Layer 7 of a small transformer language model trained on English Wikipedia (15 layers, counted from 0, width 128).
A neuron's activation on a vector x is SiLU(gate . x) times (in . x), where the dot is the dot product.
The model reads these tokens: " Bon" " App" "é" "t" "it" "," " Your" " Ma" "je" "s" "ty" ";" " Won" "\n" "Best" " Artist" " –" " Actress" ":" " Lim" " Yo" "on" "a"

The vector x that enters this layer's MLP at each token. A number n stands for n times 0.04.
0 " Bon": -9 29 -22 -16 5 -45 37 -20 -3 -7 0 -5 21 35 11 15 26 -23 -25 15 -8 -21 -9 12 2 -5 -14 10 -10 7 -16 -48 -8 -35 0 -5 -24 -14 5 -14 16 -11 12 -1 -7 -23 29 26 32 -3 -21 -38 -22 23 15 2 4 -7 27 -18 -22 -6 -29 8 4 20 -11 2 19 -3 6 -28 -42 -20 -7 -13 -7 -9 -2 -8 7 -44 -9 13 -2 -10 30 0 3 13 26 -11 -1 7 -9 -4 6 -9 -7 -14 8 -24 31 -19 -11 19 -17 -26 8 -17 1 19 9 -2 50 21 -21 5 -6 37 -1 -13 1 30 -25 -32 22 16
1 " App": -5 19 -26 8 -11 -22 36 -26 14 -11 4 10 -5 5 -27 17 13 -28 -26 -1 18 -36 -34 -11 2 5 3 -16 16 38 -5 -22 2 -2 6 -22 5 -11 5 8 -3 9 10 14 -8 -41 23 38 21 -4 1 -21 15 42 7 -3 -1 -6 -3 -45 -31 -10 -23 19 -3 -2 7 -23 23 -17 15 -42 -47 1 -12 -30 -44 -12 11 -10 25 -4 19 4 13 -19 30 -31 -26 13 54 22 8 -2 -22 -33 5 -18 5 2 -8 -11 30 2 7 17 -18 5 2 -14 8 -2 16 -22 12 10 -9 7 -9 42 -15 -2 -21 6 5 -29 -8 7
2 "é": 12 14 -1 2 -8 -5 20 -40 7 5 -8 10 3 -3 -19 17 7 3 -34 17 0 4 19 3 -7 11 -11 18 6 -9 -25 -25 -28 17 -38 -32 5 -12 3 -2 -11 -19 2 -4 -4 -2 39 16 -20 20 -35 -25 29 7 3 -14 -1 -6 -35 -13 -16 19 -9 30 7 -3 -37 14 17 -9 23 -25 -38 12 -7 -40 0 -5 2 -10 -6 0 14 5 12 -12 23 -70 -5 -7 44 15 2 16 -15 -11 56 -17 -6 -30 -17 19 34 0 -14 -3 -2 -1 -3 -22 -17 0 9 9 5 -51 -9 -2 21 -6 -1 -20 -1 50 -19 -31 -14 -40
3 "t": -2 -11 26 -12 2 -16 25 -19 -2 35 -4 15 -18 -29 15 6 23 -22 10 -11 -56 -22 23 3 10 19 17 0 16 32 -25 -1 -9 19 19 -18 30 2 -22 7 0 -12 -23 -21 -8 -21 33 -2 -8 17 -10 -19 13 8 -28 10 6 -15 -5 6 -9 -13 -23 18 -29 1 -20 1 31 -7 38 3 -28 -9 -10 -20 9 -53 19 -11 -24 1 1 7 -7 -11 9 -69 21 5 41 41 58 16 -42 5 16 -24 -14 -14 -13 12 13 -3 -9 16 17 1 -16 7 6 33 26 3 -11 -27 -1 5 -2 -20 -7 -20 -5 8 -16 -25 -17 -15
4 "it": -7 0 27 21 -3 -36 5 -20 9 20 15 0 -2 -6 -1 1 5 -30 -11 -1 -71 -30 7 -7 12 5 1 -34 45 -13 -8 23 -14 16 50 -34 33 7 -1 9 11 -7 -31 -6 -23 -3 65 21 1 -24 10 -40 -4 16 -4 25 8 -15 -36 -11 -1 5 -18 13 -9 -2 2 -6 7 8 15 -28 -2 22 23 11 -1 -61 15 12 9 18 -21 4 17 -3 -1 -37 5 3 18 21 17 -15 -23 11 17 -25 -3 -4 -5 2 35 10 -18 3 28 -16 -9 9 -4 17 -2 -9 -7 -31 -15 20 12 5 12 20 -1 -29 0 -30 -9 -26
5 ",": -9 -15 -13 12 -9 -44 5 1 3 -16 -2 -2 -3 2 -14 -6 4 1 -26 -13 5 26 -6 5 4 -2 22 17 -21 22 6 -10 -16 -19 28 -10 25 -12 -4 -17 6 -6 -5 9 -14 -13 7 14 2 -16 3 -24 -20 24 14 4 -30 -2 -28 1 -73 30 -40 6 4 17 6 -7 9 5 10 -14 -8 9 -17 -7 4 8 14 -12 15 3 3 24 8 27 3 -19 12 38 3 2 7 4 -3 -13 0 -1 -22 -11 -37 37 7 -2 6 7 -8 5 -2 -2 -19 42 28 14 1 -6 13 -9 16 0 -6 37 13 22 -6 -6 7 17
6 " Your": 18 -21 12 13 -10 -69 8 31 -5 -14 -36 17 0 -22 -15 -3 20 7 0 7 46 -18 33 -14 12 10 0 4 -1 -26 -39 29 2 10 -18 -7 -68 13 0 4 -7 -9 15 8 -8 20 -14 -14 12 -3 -22 -41 -21 -31 24 15 -8 8 -16 7 3 3 2 -10 5 -8 14 -20 10 -25 8 -17 -18 -16 -11 -30 -4 1 4 -22 -1 -19 13 27 3 -7 -2 -11 -8 10 17 -8 -25 -5 13 -15 11 -7 -25 21 -39 16 14 2 -4 4 0 -22 7 3 2 5 4 33 37 19 27 7 -30 -6 15 -4 -28 16 -14 -28 20 3
7 " Ma": -1 35 0 -30 -7 -15 38 -5 -7 8 -7 -18 7 -37 29 9 -40 -12 -9 30 7 -17 -13 -13 23 -11 25 -3 62 -5 -1 -5 2 41 -9 -11 -35 16 -7 0 -14 -3 -8 15 1 -15 5 11 27 4 21 -32 -13 3 -15 15 3 0 21 5 -22 11 9 4 -2 12 27 22 29 -18 11 -7 -30 10 -4 -22 3 -13 -40 -10 -43 14 22 18 -19 4 -11 -6 -10 -17 32 -9 -13 -7 17 33 0 -53 -11 1 -9 -13 10 -2 -27 2 -1 -2 -4 25 3 -24 1 -3 61 14 18 25 -9 -16 -20 -4 -33 51 24 17 5 0
8 "je": 12 0 -9 -18 -4 10 31 -7 -4 -23 -8 -13 26 4 38 15 0 -21 11 36 -7 -6 -3 51 -19 5 10 -44 37 15 16 -2 -15 1 -6 -20 -67 11 -18 13 5 -5 9 -10 -24 -15 14 10 -16 40 -5 -46 22 -17 2 -20 -4 -12 18 0 -14 17 -10 -4 -19 14 9 3 2 -24 10 11 -22 -11 5 -21 -8 -13 -19 14 -35 33 -10 -17 16 -33 -25 17 -34 36 12 -7 9 -12 21 -3 15 -27 -1 12 -11 -19 17 5 -9 10 7 -29 -2 -9 -22 -29 -1 34 17 40 15 -29 -3 1 -2 -8 10 20 6 -15 -37 -14
9 "s": 14 -8 6 -24 0 2 33 13 5 -1 -11 -5 9 -16 33 -16 11 21 21 12 -25 -19 -1 24 -8 -9 -2 -26 17 28 8 3 -7 23 -5 -9 -31 3 -30 0 -7 -27 3 7 14 -20 20 39 13 27 -3 -11 22 18 -3 3 -3 -28 33 -11 -41 -13 -13 -4 -20 4 -18 19 7 -26 69 10 -24 -14 -8 -29 5 -36 5 9 -8 -18 0 -24 17 -14 8 -16 -3 -28 -9 -1 -2 -13 -29 5 11 -31 -13 36 -10 -6 8 4 10 -2 34 -16 18 -4 11 -2 0 19 -7 17 -21 9 -11 6 11 -13 -33 -8 -6 -37 -11 1
10 "ty": 2 -31 -19 -15 -14 -42 22 26 22 -17 -8 -12 2 -52 7 -25 -2 8 17 19 -40 -36 4 25 -3 4 3 -33 11 15 -25 9 -22 23 -14 0 -24 12 -7 5 3 4 -3 -20 16 7 62 -7 -1 28 11 -26 18 -8 -1 15 -12 -26 15 -3 -7 18 -6 14 -3 5 15 -11 30 -24 32 -7 -24 -21 12 -47 -8 -29 6 -11 -14 -15 -5 9 -1 10 -8 -34 0 -19 20 34 30 -14 15 -6 33 -1 -7 0 7 -8 6 -15 -5 -16 36 -9 -10 2 7 -9 46 -18 -25 27 2 32 3 9 11 35 1 -18 7 -16 7 -10
11 ";": -21 -44 -28 -17 16 -55 7 15 4 -2 -9 1 1 -25 0 -5 4 -9 -15 1 16 10 -15 25 -12 1 30 -2 -27 11 4 -11 9 -8 2 -3 3 4 -11 -3 28 0 -8 15 1 -13 -19 -7 9 14 -12 -15 -2 2 3 2 -71 6 -7 -3 -55 29 -10 7 4 4 8 14 1 -1 4 -33 -16 19 -29 -10 -9 5 24 6 -4 -1 1 5 21 25 -2 1 21 1 11 -5 -7 14 3 -9 5 -19 -15 1 -13 33 28 4 -15 11 -9 -11 -3 3 -6 11 16 22 13 8 7 -10 16 0 2 0 -6 -1 6 -29 -2 22
12 " Won": 14 15 -24 -3 1 -45 2 -14 -7 16 -17 31 -15 12 9 -14 24 16 16 12 5 -9 -19 8 3 -9 13 7 17 27 -6 -36 9 -12 -2 -27 -7 19 25 10 -9 11 -24 48 -9 3 18 -7 16 4 -6 -2 -32 -56 13 -11 -5 -13 20 -4 -49 35 11 7 9 6 17 -10 -5 12 2 -23 -17 -20 -2 -27 5 4 34 -13 4 -6 -38 -5 11 -33 13 -14 9 1 -4 -20 -18 35 -6 11 -50 1 5 -6 -14 5 25 -17 -7 -6 -3 2 -10 -7 2 -11 -8 -19 27 29 -5 3 -27 5 -18 -16 -13 16 18 -14 26 6
13 "\n": -5 25 -44 -6 15 -42 -36 -12 -10 4 -19 -4 -8 23 -12 -12 13 -22 -18 2 27 -6 -66 -32 -16 36 -26 15 -19 -7 17 1 4 13 -4 -16 2 1 8 -6 12 14 -18 27 -11 -13 19 22 14 23 20 -7 -9 16 6 2 -19 15 -7 -29 -39 9 -22 -7 13 -15 20 2 -3 26 -2 -39 -4 -5 22 -1 -11 24 -9 3 -29 -15 20 -22 -15 19 22 -30 33 -21 15 -14 0 -6 6 -3 17 -11 -18 2 -22 -3 4 -13 -1 12 -4 -3 -3 29 -5 -12 21 -11 25 20 -13 13 -10 -20 27 -20 8 24 5 6 17 -18
14 "Best": 22 -19 -21 7 -10 -93 -15 -2 0 -12 -15 16 34 32 5 0 3 -24 0 34 22 -8 16 -3 -11 1 2 -4 -20 -11 -15 -9 -30 -4 5 -9 -16 25 3 -9 6 4 -13 23 -23 -6 26 9 -1 31 -7 1 -14 -13 20 10 -22 16 35 9 -10 17 26 11 9 1 29 -28 14 34 15 -9 -29 -20 -10 -11 4 -5 -9 -10 -32 3 -12 -3 10 17 -14 -5 5 0 7 -1 -12 28 4 14 2 2 11 8 -10 -17 18 2 -11 6 10 -19 -14 -4 20 -31 -35 -20 33 4 16 8 -27 8 -18 2 -26 7 10 -12 -2 10
15 " Artist": -12 10 0 12 -3 -61 14 -1 -16 -14 8 -16 42 -7 -3 2 6 1 24 35 13 -37 -41 -4 -37 5 -18 2 43 -4 -7 -18 -9 8 -12 -12 -24 -13 19 20 0 8 16 22 6 9 11 28 -32 32 -15 -1 -20 15 12 7 -9 -5 8 5 -31 4 4 -14 -28 18 22 -45 -2 -18 13 12 -54 -23 6 -9 10 -20 -1 11 -28 -6 7 -16 9 -20 -20 -1 -24 -15 4 4 -27 1 2 -8 8 -22 4 3 13 -10 12 -29 -35 2 2 -23 3 6 -17 -9 -12 -11 25 15 -5 26 -40 18 4 -9 12 25 16 -11 -8 27
16 " –": -15 -5 -19 -10 10 -38 10 -3 -22 15 11 -37 23 8 -18 14 5 10 -1 22 -10 -19 -35 -12 -13 4 15 10 8 -5 -11 4 -26 18 13 6 7 -12 -6 -9 -1 -14 -14 40 7 -17 -17 31 -12 13 -20 40 -14 -3 -6 -8 -42 -7 13 -3 -53 40 -10 -9 -44 -1 -21 -5 22 2 3 -26 -39 0 4 -16 -3 -12 -4 4 -33 -5 -3 -1 6 20 29 -28 19 -21 -1 2 2 6 6 -11 -8 10 5 -3 23 9 13 -4 3 -4 -10 0 6 -25 24 -15 -36 1 -4 4 -10 4 -15 17 -9 10 -42 31 -22 17 13 25
17 " Actress": 19 -13 4 20 5 -80 29 -15 1 7 12 7 23 8 -46 -1 18 11 10 -4 40 -2 -10 13 -12 3 -4 -9 23 -6 -15 -7 -3 -9 -1 -23 -9 -3 4 -2 17 -11 -2 11 13 23 20 9 -16 21 -32 6 -32 0 17 11 -21 -4 19 18 -16 1 15 6 -12 6 27 -44 14 19 1 -21 -56 -33 -7 -17 -13 3 -10 4 -17 -31 -16 2 1 -10 0 -10 -13 -13 -6 20 -29 -2 -4 -4 1 -11 -5 4 -7 -6 13 -9 -1 -7 -9 21 -10 14 -7 -24 1 15 -8 17 -12 12 -31 12 -26 -22 42 42 -22 26 3 18
18 ":": -17 -42 2 -2 21 -34 16 -7 -6 1 7 -25 8 6 -29 -6 3 -3 37 -12 4 -8 -24 0 0 1 21 14 14 3 -9 -5 -1 5 -15 -7 13 -14 18 -34 2 -4 -5 30 5 -2 -1 42 -13 10 -14 28 0 29 6 17 -36 8 28 10 -53 -4 0 -8 -20 1 3 -31 1 9 0 -20 -26 -21 2 -54 -9 -2 17 3 -21 -10 16 -17 50 -6 45 -9 2 -16 18 -25 3 -4 12 -14 15 -2 -12 -7 2 11 9 -4 5 -21 -12 -1 1 -15 17 -2 5 14 -7 33 -16 -3 -14 34 -30 9 -12 49 -3 3 -9 26
19 " Lim": 4 -8 3 -5 -10 -35 27 -10 2 22 -16 15 24 15 12 -9 15 -19 9 -8 20 -8 -11 3 19 -7 -8 25 6 -22 -2 -29 -1 -18 23 6 -32 25 1 -22 8 11 -2 17 -14 -16 14 3 30 6 -13 -12 -22 26 -31 -2 0 24 0 5 -16 -19 -8 -1 7 13 16 -4 7 2 17 18 -43 -18 20 -23 4 -2 -26 -7 -42 -37 16 -26 7 0 13 1 18 -12 0 -5 -8 6 22 17 -10 2 -9 -11 10 -42 21 0 25 16 12 -13 -1 11 8 -10 7 29 64 8 11 45 1 -19 -20 -13 -23 62 -6 8 14 32
20 " Yo": -10 43 3 2 4 -29 23 -11 -1 -14 -4 -42 23 -11 10 -8 -8 6 -21 18 11 -41 15 30 -4 -4 6 0 42 -24 2 -2 -7 -19 -31 -27 -26 15 -35 -13 -8 3 -18 3 -17 -1 9 -14 4 18 18 -52 -2 12 41 -17 -23 19 0 -11 8 16 -18 9 -18 4 4 1 -9 -10 26 6 -32 -24 17 -6 -43 -11 10 -27 -26 -10 -20 -14 14 -29 -17 18 -19 9 29 -20 -17 -13 35 0 -21 -28 13 -1 -5 -11 15 -22 4 7 24 -19 -7 6 -1 -23 21 9 52 23 -31 17 -9 -34 10 -5 -21 -5 4 21 5 -27
21 "on": 21 13 3 -32 1 -10 27 -30 17 -8 -17 -8 0 -28 30 -24 -24 14 15 63 -23 -9 9 32 7 -25 -23 -1 29 -5 31 3 5 16 -13 -28 13 12 -24 13 4 12 2 -20 -12 -1 14 -6 28 32 -10 -41 -22 9 43 4 18 13 26 1 -15 8 -3 -25 -5 7 7 5 13 -1 17 3 -13 -5 -4 1 -19 9 -16 19 -3 0 -2 -21 13 -34 24 -18 -6 39 -6 -31 -10 -4 -11 5 19 -17 -7 -13 -2 4 15 -12 -11 -6 16 -50 9 -27 -29 14 40 5 -5 27 -28 31 -33 -14 -10 -6 -18 -14 -17 2 7 17
22 "a": 23 -13 -1 -9 9 -36 39 5 4 6 -14 -45 -2 -32 45 -6 11 0 32 39 -2 -22 8 18 13 -24 8 25 33 -21 -11 -1 12 3 -11 -21 27 10 -5 1 2 -3 -2 2 -4 -3 9 3 29 24 8 -27 -13 9 -21 8 2 2 12 -24 -34 14 -1 2 6 -19 11 17 16 2 38 33 -29 -2 10 1 0 -18 -36 12 -52 -9 9 -6 13 -10 -10 -29 14 -4 -8 -2 9 -31 14 15 -1 -4 0 1 -20 -33 14 5 -7 2 7 -30 -5 5 -10 18 34 -10 -4 13 -5 16 16 -19 -32 10 -33 -10 -38 -30 0 -41

Each question shows the input weights of one neuron of the MLP. A number n stands for n times 0.005.

n1 gate: -21 24 -16 -31 1 -12 -27 -7 -18 26 5 10 -34 14 5 12 -8 11 17 -16 -4 16 2 -23 18 28 5 1 4 -1 -22 28 21 -9 11 0 13 4 11 -13 31 3 15 10 -29 13 -3 -12 1 -6 -20 55 -2 2 33 -11 22 20 26 29 23 -13 14 -13 -8 -12 13 15 -12 -5 3 21 -11 -4 -12 -21 4 -32 23 -27 27 -12 38 -21 16 -3 -16 -11 -8 -20 16 -18 -19 5 12 28 -38 13 20 2 -10 5 5 2 -9 5 -2 -18 12 1 12 19 -4 -6 -7 -43 -2 5 8 35 33 5 1 -10 15 -13 -24 11
n1 in: 1 16 10 15 -31 -21 -3 20 -21 -14 11 16 -3 7 -16 -1 2 7 21 -25 -7 -3 -2 29 1 3 7 6 -2 -8 13 4 35 22 -14 -36 13 -19 -5 -12 -5 19 32 -10 1 -36 -3 12 3 -25 -4 16 13 -15 -17 -12 7 36 3 11 9 12 0 -11 -11 21 -43 -8 -15 -12 -35 0 4 30 11 6 -12 8 9 -3 -17 -16 4 -6 -25 -20 -6 -2 17 0 -15 2 -25 8 38 2 8 7 38 -32 10 11 5 0 3 -8 17 -1 5 11 -20 -12 9 16 -2 -7 -4 -16 4 13 -17 19 0 -2 4 3 23 30
It fires most on token 9 "s"

n113 gate: 4 -11 -2 -26 -11 -16 2 -20 14 14 23 9 -2 -3 -23 -24 -8 33 -9 -1 3 5 -6 14 -19 28 6 10 13 3 21 13 8 -14 7 -17 8 -7 -4 0 22 2 -12 -13 29 -4 2 1 15 -15 13 8 11 -5 21 6 9 -16 -8 8 19 6 9 -21 10 13 33 -36 -11 -2 6 18 3 20 -6 -18 19 -2 -9 7 -16 2 0 -5 4 16 -5 -14 17 -7 17 -5 -1 -7 -16 22 2 8 15 0 -9 10 9 -4 2 0 23 6 5 12 2 13 28 1 -3 -18 -13 -12 9 4 14 -16 0 0 26 17 1 4
n113 in: -13 -12 -9 -19 -30 2 16 31 -1 -8 1 -2 15 7 -6 -15 -19 0 17 -4 3 0 -9 29 -12 24 18 0 5 -12 -16 -8 -17 -5 -23 3 13 18 9 12 -9 27 15 -8 -23 -1 -5 7 -6 3 4 2 4 -1 8 29 30 -1 -19 1 18 -1 9 -19 21 1 33 -8 -3 -11 -9 16 4 6 0 8 -24 2 13 -19 -15 -16 -20 26 -6 10 8 17 9 -2 -6 4 16 -8 -6 49 9 0 17 -22 1 4 -3 -1 19 16 -9 -15 55 24 2 -7 5 -17 5 7 -21 -11 0 1 13 -20 0 8 29 6 -15 -25
Its two highest activations, in order, are on tokens 16 " –", 10 "ty"

n190 gate: 23 10 -3 4 3 15 13 -8 4 -1 21 -20 -2 19 -2 -31 17 17 2 -6 -16 -6 -31 1 35 1 22 -16 0 -15 -9 22 23 10 -13 -15 -11 -25 23 -44 -20 -12 19 28 15 -8 -6 -4 -9 -30 -19 -7 -23 10 15 -9 28 -18 -9 -12 4 -1 -1 13 7 1 10 31 -5 -5 -18 -3 7 0 0 21 2 -12 -13 11 0 10 8 -3 15 -7 23 -12 -9 -13 -17 4 7 -13 -4 -7 -13 17 -12 12 -15 -15 -1 31 21 -35 -14 -12 11 -22 -9 15 17 -8 -11 3 -4 1 -4 -4 18 17 -25 -24 -2 -2 -1 -19
n190 in: 25 -4 8 -4 17 6 34 -6 9 8 39 5 11 10 14 -5 1 -16 15 17 -14 -9 8 4 25 -16 -5 8 1 4 5 -2 -18 18 -9 10 15 13 16 -5 -32 -17 -43 -8 -11 11 -24 -12 -21 -20 -3 27 -1 -13 5 -3 26 -6 -9 15 -13 3 -5 -2 -10 12 4 2 -13 6 7 0 -7 14 -9 -5 -19 -9 8 3 -5 -4 -2 10 7 -5 0 -17 -5 -5 14 -12 1 -23 -14 5 10 14 -16 -14 4 -4 -16 12 24 -27 25 -14 -1 -15 -10 3 3 -2 -3 -30 -26 11 -11 -4 -6 11 -1 57 -4 5 -8 6
It fires most on token 22 "a"

n145 gate: 13 12 -19 -3 -21 14 34 0 10 4 -20 -13 10 5 -32 -11 7 19 -26 0 14 -9 10 1 17 -1 -2 -21 -1 8 -13 -36 21 -9 3 11 21 -5 -4 -7 32 -10 17 -16 23 20 -2 -22 18 17 17 3 -2 26 29 -25 23 4 -20 21 -23 14 -15 30 -7 -37 -1 18 17 22 9 4 13 31 -5 -14 12 4 37 -15 -2 -5 -41 -12 21 15 -20 37 -7 -19 -18 12 17 13 -15 -25 15 8 7 -3 -25 -17 2 18 3 -5 15 -8 29 11 6 30 -11 9 -37 -32 24 -4 -10 -12 39 8 -8 -15 17 -38 12 6
n145 in: 4 -6 13 -13 -7 -2 25 4 14 -18 3 4 -3 22 -32 -3 -5 8 18 -27 13 19 10 0 12 -18 -15 8 13 -25 -5 -19 -1 7 0 -2 -23 -3 18 -5 1 18 13 6 24 -13 -9 -15 -3 -34 6 -7 -4 5 4 -30 8 16 -12 -43 3 31 -16 1 5 -22 -15 -7 -7 15 5 -12 2 52 -34 -24 0 -7 -7 13 3 7 -15 34 2 10 27 0 -31 -26 -5 -15 -25 0 0 -26 13 -25 -13 0 -10 -9 -14 -2 4 -6 19 16 15 -10 -7 -19 7 3 -18 -11 -9 -17 -7 -18 16 20 21 26 18 -11 -11 18
On which three tokens does it fire most, strongest first? 5 ",", 2 "é", 14 "Best"

n92 gate: 13 45 -6 -10 -10 2 -13 -20 9 23 -8 -11 10 31 -17 26 26 11 -9 -12 -17 -2 -27 -19 12 29 -35 -39 -29 8 27 10 41 -16 15 -3 16 23 -2 -12 -27 6 -8 1 -8 -12 10 -3 -10 21 -45 14 13 2 26 -5 25 1 -22 -25 17 -22 24 -13 19 11 -17 8 -7 25 -63 21 30 1 4 -15 -19 10 -15 21 -6 10 30 0 12 -7 -42 19 1 15 -38 5 46 -4 5 -12 -8 -22 14 -24 -36 22 -3 -11 24 23 -16 -17 3 2 -8 31 -11 10 4 -4 -13 -2 19 -17 -4 -25 4 5 -19 13 -20 7
n92 in: -3 1 -20 -2 -17 4 11 34 11 -11 -11 -11 -12 1 7 0 13 -15 -14 -31 -20 9 24 12 26 19 31 -3 -8 25 18 -8 -9 35 -7 -9 -29 33 11 12 13 3 18 8 -8 8 -17 6 6 2 1 13 -16 15 -13 32 -14 5 0 -6 -1 33 1 16 -7 5 -3 -2 37 -15 0 22 25 -15 15 -40 19 -12 -7 -8 -10 0 -2 24 -11 -20 35 -16 40 3 10 52 17 -10 26 -11 -5 23 -11 -5 5 1 -17 20 -3 4 -3 -2 4 -13 -4 -6 -23 22 -18 13 -8 -34 -20 19 18 3 -9 22 2 -6 -5 -1
It fires most on token 20 " Yo"

n124 gate: -3 22 -4 -3 -16 7 -9 5 -7 -2 9 23 -12 47 -4 -10 9 -12 16 -20 2 24 -23 -40 30 26 -35 -21 -27 -19 -23 -2 35 -37 17 18 -2 -16 56 12 41 -33 -23 -24 -6 34 -6 -7 21 -43 -7 12 22 -3 7 19 7 17 15 3 10 -41 -1 -37 6 -5 -16 14 -3 -13 -25 12 1 22 -47 -6 -23 -19 -20 39 38 24 15 0 -34 -6 -58 -8 -3 -15 14 28 -18 25 -43 12 24 18 5 17 4 16 9 -4 -12 8 -2 19 -5 1 35 39 11 3 10 -5 -4 -17 -23 43 1 -4 5 37 20 18 19 -12
n124 in: -2 -5 12 -6 -1 -17 14 -23 -5 -13 -8 27 -5 -2 15 0 -17 4 24 21 -34 -3 -4 15 -13 -9 4 27 -7 -3 -28 -16 -13 11 -33 11 29 25 -7 27 -5 26 -22 -25 1 -10 -5 12 38 13 -20 -15 -11 11 5 -14 -2 -12 -18 -10 36 -13 -25 12 11 -5 10 -13 -1 21 4 -6 -2 -7 25 0 9 -10 6 -19 13 -10 -4 -2 17 2 -8 19 -16 14 15 -9 19 -25 -4 11 4 10 29 0 13 -17 26 16 37 -31 -5 6 8 -10 -24 2 11 2 13 17 11 -20 10 16 10 -47 18 7 19 2 -29 -18
Its two highest activations, in order, are on tokens 16 " –", 0 " Bon"

n61 gate: 17 4 16 7 11 -3 -17 -26 26 -2 7 -18 -18 3 1 8 21 -24 9 1 7 5 -11 12 18 21 -31 -4 0 -13 -5 -7 10 -6 -5 9 9 -13 17 -16 -12 15 17 6 2 5 -33 17 12 -42 -9 4 0 36 0 11 -1 5 9 -14 9 10 11 33 16 22 12 15 -19 7 3 32 16 -25 -2 -21 -22 -6 -4 9 -17 -11 -32 7 7 -25 -1 -17 8 15 10 -9 18 -9 10 -19 -8 -9 -21 -7 30 -15 16 15 13 -2 -15 -19 -31 -19 11 -30 -3 -27 -2 -7 20 0 -2 -11 -12 -10 6 8 -1 11 -1 -5
n61 in: 11 -17 1 28 -23 -6 11 27 6 -29 -7 -19 17 -38 6 12 -5 13 11 -10 -4 -23 13 14 -27 20 -9 12 -17 -12 18 -15 10 37 -20 7 6 5 1 8 -7 28 10 -1 -22 -7 11 -15 21 2 -13 -12 -5 -10 -3 -6 3 13 0 -25 8 -7 4 -28 8 -20 4 -18 30 -12 -17 -3 3 -6 1 -15 -25 11 -24 5 -15 7 0 -12 -10 -17 11 12 -8 -3 0 9 -4 11 12 5 -7 5 35 4 27 -4 21 2 -3 23 -11 12 -14 4 15 -7 -18 13 -5 6 14 -18 1 4 2 -3 -4 30 9 20 12 -12
It fires most on token 19 " Lim"

n240 gate: -6 -7 -25 38 -4 -15 10 -5 -6 3 10 -6 -38 5 -27 19 13 -9 -4 13 -11 26 21 25 -3 5 -5 -31 -16 4 -10 6 4 -10 11 27 -3 -16 -8 8 7 -22 -8 7 11 -14 10 -8 8 8 -45 -5 15 -7 10 19 18 14 10 -5 5 7 31 9 12 7 -2 8 -15 20 14 -35 32 -28 -14 -4 -32 -4 19 10 -16 -1 17 13 -5 6 -12 15 18 1 -3 -23 24 17 -21 21 2 24 17 -29 -34 7 -6 -20 -7 -16 18 6 6 0 -28 5 15 -7 -32 3 -16 -2 -4 -8 -16 13 17 -3 25 7 -30 -1
n240 in: 21 19 -18 11 -17 -9 3 -21 -7 0 -5 4 -12 -20 -4 -15 8 6 15 4 35 -4 -39 15 -12 -8 -3 -15 -17 -4 -8 -3 -3 19 -4 -3 -13 -7 18 17 0 12 8 -8 20 -37 -6 -12 -4 5 10 -3 -11 -3 3 -5 -7 -5 -6 15 -27 19 -33 -4 13 12 -7 -8 -4 -18 1 7 6 -7 -1 12 -9 0 0 12 -3 -1 -10 -11 -13 3 22 8 -2 14 -26 2 -22 3 11 -50 -4 -13 -26 17 -14 -10 -8 -1 21 -5 -5 0 3 18 -14 -17 14 -11 -37 13 -15 -3 -7 1 5 2 36 13 8 -9 -36 10
Its two highest activations, in order, are on tokens 17 " Actress", 5 ","

n128 gate: 6 -24 4 -40 -25 -13 -24 3 -4 10 16 16 -18 41 25 13 -22 -10 3 -31 22 30 -32 8 8 10 16 1 -6 -8 -38 16 2 -1 -6 -4 3 -4 -8 -36 13 41 -10 2 -8 52 -3 -6 -26 -19 8 -5 -6 14 40 29 7 -7 13 -16 21 -27 -13 -7 9 14 -2 12 -16 33 -18 8 -7 7 -2 7 16 -23 30 18 34 13 11 -14 -5 4 -42 27 -3 30 4 -37 -3 14 17 11 23 17 38 -1 26 2 -23 39 -12 -17 -7 -6 -45 5 7 8 -2 -11 1 18 -12 -29 -5 17 -19 -12 19 13 -1 33 14 -13
n128 in: -3 3 -7 -7 23 -2 -14 -30 10 -28 -2 -19 5 -8 0 1 -2 -22 -8 -5 25 -8 -14 -5 -4 -21 -13 0 2 -6 20 -24 -38 -5 -39 -18 33 -12 0 -7 1 3 -14 6 15 2 13 2 14 16 -4 4 -5 7 -6 23 14 18 -21 -5 -7 4 -15 1 -40 4 5 23 24 -2 -5 -15 -17 -3 17 0 20 -3 -4 19 -10 0 3 2 -30 10 22 0 2 -13 15 -15 -13 -11 -4 -2 -22 -19 -26 43 -18 -9 17 11 -30 -7 -21 -16 -3 -8 2 12 -16 28 -13 17 -25 27 -11 -3 -1 -14 2 29 6 -37 -40 -12
It fires most on token 18 ":"

n262 gate: -8 19 2 -5 -30 10 0 3 -26 11 3 -17 -20 -17 24 17 -18 -13 -18 19 19 25 29 -2 -15 -1 -45 -12 5 8 6 -26 -24 -20 -9 -16 1 14 -6 21 -16 13 21 10 -1 8 -6 23 27 -4 -28 7 -30 -17 -3 21 -4 -5 -25 -21 -16 0 3 11 -15 22 8 7 11 -42 2 -35 13 9 8 33 17 -7 28 14 -16 -6 3 -21 2 1 3 14 24 31 9 9 -3 3 -1 12 14 -7 12 -12 3 8 19 -12 -23 -30 17 19 24 6 -29 2 -12 12 0 5 2 -12 -3 -26 -5 -12 4 -26 4 -26 6 8
n262 in: 17 -7 -8 -2 -21 7 10 36 -10 -10 11 7 -4 -17 18 -1 -21 10 -14 -2 11 -14 8 0 -13 -2 2 12 27 4 25 -27 -22 34 23 -7 -11 -13 -3 19 3 10 9 8 -31 -21 5 -3 -6 4 -43 -4 28 -9 -6 -10 -1 -21 15 2 20 8 11 -12 -20 -8 1 26 12 -15 -3 -31 -9 19 3 16 -6 -10 5 -3 9 -4 9 2 25 -11 -13 -33 28 3 24 -2 11 -9 14 13 -6 -10 -10 3 -9 6 -8 19 -1 17 17 -9 3 4 9 -36 -27 3 -14 13 15 3 6 -10 2 12 5 5 -7 -3 1 10
On which three tokens does it fire most, strongest first? 8 "je", 2 "é", 7 " Ma"